Layer 10 of a small transformer language model trained on English Wikipedia (16 layers, counted from 0, width 64). Numbers have three digits each and are written without spaces.
A neuron adds its activation times its output weights to the MLP's output. To switch it off is to set its activation to zero at one token and run the rest of the model.

Output weights of the MLP neurons that the questions are about. A number n stands for (n - 500) times 0.001.
n33: 428361497343628611499330426425522595340490576568565538522454590678387495510447450479575608675532447479623371668769557567436476687362438416602250411527367361631436565565431340701381632472472650
n43: 513416629435301566558553566482389476473519590321423420587400503247463528601756556722479374378525371279424553483537319546594569582488538666584538542485470552423385530395592299665635526540537420
n54: 561393571493569463336581602475434430457570530420428381652573489333631348516401520761688536320418455640478502433297473482611652697375456404593593271490484632430512484543444662362700587474645439
n96: 495516439412408562297455512431377576521482576597375427317548532712521367550430533548561476489589475478658596541635636463467551566371670522483495532504520427473570394627391523464513624392510557
n103: 632317362376530559528614687528525709525592377544537589616459578330368692613469325458512656502524226662512541475458206534347802524697555551489627250396551521434485595483362526439311504508354454
n133: 450537416666565552597525459474529392388608656633509310648483524340567417479490417436745599279424424676530330446332303416408555664410467336613608394456402587465605488467575472384642540578518485
n153: 623488596441478706629476276635333474601508590438554308227605552608371441439483743616518520584504588577515328486720641718445440332512341418462421481385569535581340436403586485563623371480379535
n157: 626609428421562365696279499445354466359336500935431567435608481410445504708374405653319522542519609532638548577569489635413421601543434321618568496424576509501476519398539468431429496618373471
n164: 636432414393361527443603716522550449431745653480470372538439315219531542462484181408550595296514517618346447599423617511536431721505388408537530579582345562558564591488557632458537623412643449
n174: 424515637522569408439305404621535521495586361477551471552534498355330552379712464649312520461696397531496544441420489378556362671546453473401601556521543458566660424375574474511827468486427509
n181: 588571493440496499553303539402431504651597353630504328245244398540527510370294506512638362463695457438638336488717667632726547573361488445440552383623422572586613195694411753677554499563388486
n185: 457413486385453451637509618406360687411420527439518647481448627460433496505375570295415465557364583430668534434610546540575257577528385665445430558368538650435593415523675679676340516493405553
n188: 513424459559524472556554566491486527363506663287508412658482443394522492561696502282475479354521636457524441481558391377592471746405567424586484475634516549648431423509388513510626496377567454
n197: 420752259637502593534601473401506378591749367366442616496487699807411289572356381537443232267657578513662539456609460517989314455606680714730341470495649568512305560380710277234209435543393365
n204: 595694625593614623534503486433587283661206472496521485391507662729405471440422486678320523731723487663533539531413668461383404363403429509409424565521479300475397502457500357435598293587551466
n209: 515545494615402226606552501660509363525269592559468492535441377372478387299415230397409254587604620714612627337577347432612569485648443335582521563472473498551463496729531436664671725474590361

Each question names a token from some text and the token that comes next. It shows the activations a of the neurons there, in the order above. A number n stands for (n - 500) times 0.0081.

Then comes g, the gradient of the next token's log-probability with respect to the MLP's output, scaled to length 1. A neuron's effect is roughly proportional to its activation times (output weights . g). A number n stands for (n - 500) times 0.0009.

"-", then " "
a: 482486605598488578596479577479500497531486735481
g: 357331614542461549721499503465447401757359575520285305584322385604584445337674557421471674611624213649427379437426424448774450594481616379655737496665300269520578648273550600607706375680431230
Which neuron, switched off, lowers the next token's probability most? n204

" English", then " for"
a: 492484676537480633479480511487500480489496482500
g: 604558363500565513235345549384644596478642746313488410363517310540487366391344530586494413501778456561694841802268519511530455616382671631507659572586406311732452558358391582319353293394687348
Which neuron, switched off, raises the next token's probability most? n133

" by", then " the"
a: 479480589616486618650480574484500494499480538482
g: 609483405733459703386296512621409514308166382293467347384577332367643659568405541475434601540365265529601539651575698602523628428469359568592166402450672793762465512768408571483361496538472671
Which neuron, switched off, lowers the next token's probability most? n153

" f", then "at"
a: 500480535485537480489481483479497485596640498498
g: 440603330426497594465643554352659589692569745444523525574344580609236701456467318692306347444321620464669469328556546410536488345487645725764629253294457266390598266824453554441355564616501441
Which neuron, switched off, lowers the next token's probability most? n197

" song", then " in"
a: 578499536488492501481479518509500495495489481500
g: 650547405737459596470643624399278348438573604599364374282525307487833498567421622612439437642346348526451614706236377590415486491636720597597365583588496282371433650194599488309356543744694389
Which neuron, switched off, raises the next token's probability most? n33

" had", then " been"
a: 479485507492486493479488483497500488490661480493
g: 469723444235467430665322419370273645397679479394587371664356429553658656630400501579684743535441463408680024529703491503625394651446589312663610606580358604303525490580378525673467345400381497
Which neuron, switched off, raises the next token's probability most? n197

" |", then "\n"
a: 487480572512486561628498573489500495509479796489
g: 310651297560427412507289603487563596647518526336266255594450401441581516713589591707438619621707437342691514625223545618289153602558592426748557508609331467560701309443567286586480469412712422
Which neuron, switched off, lowers the next token's probability most? n204

" Th", then "urs"
a: 499515634490589511494611484513490492492479496491
g: 488170457548673519626707556562480344772589480706812418366277560500536404468725493382884355567632404491579354405345397491565388407466369426584380679535337550253562562488256656390591580455361638
Which neuron, switched off, raises the next token's probability most? n157

" the", then " song"
a: 491497496505495584486594502480500488481490479480
g: 489616635609348358497396332484600583725734242606398589649666191460440238582469372485379491330773382721215518311763505706513637654404466522459805502541405471426462283489487456499602483535439573
Which neuron, switched off, lowers the next token's probability most? n157

" would", then " perform"
a: 489481574548483509593507480488500485558615486493
g: 349665585563482763657753443447456578498541331223423468716647328360532824525552519444646572520756767497592320061450554552526442584563523456336350352467424560552413580277439310520322453467531594
Which neuron, switched off, raises the next token's probability most? n96

"her", then " So"
a: 601624479479500570500492479503490479583498500500
g: 262471537339670586672636405566708482386726417648433643706676585703135412470483415437466533363578421419531505475510339382755416761244644577650457498621519458685495431587279243359442227473511539
Which two neurons, each switched off alone, lower its probability most, in order? n33, n188

" reason", then "ably"
a: 676534597485482516505497479539500481488668479500
g: 617593514634685451459282604356379417572582479494692503274562418294530465354596451391574468407497604633541440327899484550687359366475654701318258387450411230748666415684772437439484670395332589
Which two neurons, each switched off alone, lower its probability most, in order? n197, n33

"\n", then "During"
a: 487487597597488609688499606479500498562479909482
g: 630631449503664560508467471363483584316635644603574621489403373603294401527623727584674393598170517391522507524332585411485554541804559697689660488706449318356525290623424310287308383123620447
Which neuron, switched off, lowers the next token's probability most? n96

" inter", then "change"
a: 500499607487494526509481480482496701588481484499
g: 410413401533592489396494447440773675701329587438458448227388894389438674617399606509591497450310442491430376428660648683562378274521571489417177337593377550713635499205757510695469593492564448
Which neuron, switched off, lowers the next token's probability most? n185

"ut", then "sc"
a: 561498674483508585500496496479482495487500495500
g: 448456393455626619472302626390621700452489588662247383511374444303599653582719564428673426342580661444611465569670390393775602525505623562373343202506499130414387441741471595512463533719172578
Which neuron, switched off, lowers the next token's probability most? n33

" when", then " Germany"
a: 515485566506487526525492486493500488479598497480
g: 635590665346208536509831278346625485516336462509751729625543463424695595470375507391409397813379695571637531654553627305336742536577344523563511403536232447298373387536344587356447456386498564
Which neuron, switched off, raises the next token's probability most? n197

" Bill", then " Martin"
a: 627652585503487634488481498597500498547481499611
g: 603575565257450382585565389568448263491402667556465670651635429652259665605432416519358473499529712667512565496667395552064680599456364423258559457471413415584552503930343445223474648499504546
Which neuron, switched off, lowers the next token's probability most? n209

" show", then " mostly"
a: 722649645481479529485523580489500493497484499495
g: 677365403474248308298555561435441352622472272555474550240404362540517533295638554539676702529410480643650717796380569549244499667664494554342403428547534387437687516676704600250327510537427780
Which neuron, switched off, raises the next token's probability most? n43

"rie", then " Par"
a: 496490540635482639488500641485491479492500500480
g: 533494516480302455630806575656431305670513498454476491607486614547613474285769279526657181495586607485617517431384602519194556555386340536568373455402496495664456758706475250657164609579486274
Which neuron, switched off, lowers the next token's probability most? n164

" point", then "."
a: 604558479481497485479512639489494482484491481500
g: 383443460721437396489459536787615429117357601533587622583411443600683643763130466438630349530667174545571446508460415555564520284633500591675443410497434556349384572351494466855438539425638402
Which neuron, switched off, lowers the next token's probability most? n33

"\n", then "-"
a: 500484587509488506584498529494498499512497886499
g: 648430708491708545216618411437479439347726660477272628474386611540554386581331273587200383646594254679444736511605525684387513500747689411580373316337430389682326445570550722467548400559431405
Which neuron, switched off, lowers the next token's probability most? n204

" Te", then "aching"
a: 500480565492658549496493483480493496486500496500
g: 929617623570535310611562387474536621705425400609648391651599390337316617468543420375601477715515455416487347213722454351448685425337550631481444152697220637501567670495519427535451518360330499
Which neuron, switched off, lowers the next token's probability most? n103

"old", then "en"
a: 491529483481498604500483497609512497674500500479
g: 487602487685281400516280745484465659553467233490495447317329246244289523114471631390561444733422640664600460577470509590639390665536517510523758478540399563403682692428593587691524692451422317
Which neuron, switched off, lowers the next token's probability most? n174

"B", then "BC"
a: 500496510487496479481494499499480480480497489479
g: 529340763518658626612589367676552399257692688538467496531602505772433452797411514531327608433531498282424242520738476643323526675594569351249465524400390667270424495422378763265412492520402386
Which neuron, switched off, lowers the next token's probability most? n209

" entry", then " \""
a: 495524496494486489498480481592496510633503479500
g: 346414432438547571282609371399834523202450548494704535383610423681578269528302483517451660279543639362453544396655439506762606312538475336448636571429759426615581374582523518775710350369645260
Which neuron, switched off, lowers the next token's probability most? n188

"\n", then "After"
a: 488490591590484610700498614479500498558479888481
g: 496528355617668345605705660343486465416531624685591513635483610488385396462716535583557319626512407439477448572323458503454549429691425675668839532702536588303524445594457294216402293107529185
Which neuron, switched off, raises the next token's probability most? n153

" to", then " become"
a: 482479548514479615647590492483500487486574488483
g: 544741427575281553528331572557273648301592604349479493685214522237564719769545423672425610541533118428664526626410493562453332678598659543484359424618364557206447566552464619562325432469473682
Which neuron, switched off, lowers the next token's probability most? n157

" last", then "ed"
a: 495481550480499481495529485505500489496481529496
g: 425468379700471164357366612431479584634529575611581345189260628275464510495385482412642428716543553688658762422524666591562680318377484699676628226356394403722595505555418543494650514521359314
Which neuron, switched off, lowers the next token's probability most? n54

"iling", then "ual"
a: 516496486480485612497541702489483481595500496494
g: 264503467538252507675395503491359314487454556499731563332324293258615498410499609402708573547505482562457471395475656514632426507305493510310193602838434420687675481672690397308768674602693540
Which neuron, switched off, lowers the next token's probability most? n164

"d", then " B"
a: 496481498496499611494492495496504480499492500499
g: 371651610496565285697670416328426443535570444683514684528444772892347354431464332481623421405611514424325604502353397475353836597523642505582681410266650456651363545347576340301291425402637535
Which neuron, switched off, lowers the next token's probability most? n133

".", then " The"
a: 483479582595479626610490573483500499520504796480
g: 511141553416615790673599214519698441407615482446515357438506390616432240723517614456555476363280669408366610533574492450699795295388397614487380231342618683457397699555586523565463619620382504
Which neuron, switched off, lowers the next token's probability most? n153

"r", then "re"
a: 500481491598497487481479589499682479479498500498
g: 553434293245641538402270520399196600275438629590497600197375402609581287652652424534532357672661518620590416741505570433624545613438406547420233767539505463793345436450361429664601581602506681
Which neuron, switched off, lowers the next token's probability most? n181

" Ho", then "ops"
a: 496547479479482479499484689482480497529483480480
g: 790358551146426441461506482592417501657550456642448596536512459538393643538414271603592523555425709653742316481693356526311407522508579209285225389333533678545512834555457575574710633405338386
Which neuron, switched off, lowers the next token's probability most? n164

"-", then " 1991"
a: 483486601616482607649479566479500495528481752480
g: 599162507399612617723282325384358591523532559513509341633512342476757558569833652443622608531616494588363394413579523560762467497315334693511403635554243477217414523639280695374521368616475384
Which neuron, switched off, raises the next token's probability most? n204

"|", then " 2005"
a: 489481628576480589673484582480500495541482826480
g: 563227442472548543526425432339303883636520510609520536478448384411848551650599379436541623650458461638198417366604564682788655487482450719602421563446460353191425409601268543291444372654497459
Which neuron, switched off, raises the next token's probability most? n204

" to", then " win"
a: 491479594568486583582563551479500479492532487496
g: 574508697446661435592516627563112522625439484426526633779589497418546351413691438535332277504525570517408379304157473502483424550308826543484437648428429589367535650243711569589339579362515801
Which neuron, switched off, raises the next token's probability most? n153

" F", then "ish"
a: 500498507496494559500480554490487481479490492492
g: 448564573789519774584245816537456493377375419430414628553559139300663382420490743558444478411528304423335649331852533341538660341642420461605653553374621592479554427394441442563637364530341489
Which neuron, switched off, raises the next token's probability most? n164

" same", then " team"
a: 487485665514479480491670480480500526494481486499
g: 489508420672506447483414694509514849514421570523511608435616608579332638283506474538450122176325685498451200509441445603414459540300770529610633450564598432339709394392670529597344327438751644
Which neuron, switched off, raises the next token's probability most? n54

"il", then " C"
a: 497532486513479669494528583482491495483500500481
g: 504293439372487458541480461375303429315453680403475552814555750691477356658471500528582693453541375462439784242369332515543634402534643517270873819575533619404356608523477528374595251388432493
Which neuron, switched off, raises the next token's probability most? n164

" use", then " both"
a: 645635644491493539481481483483500495588532484500
g: 516397419557426361302581336469474249569413693505417404566591285517830620572376427380481597536476528385775762560561527538345428566475536327499271423374623405311556705835557811464327392477523790
Which neuron, switched off, raises the next token's probability most? n43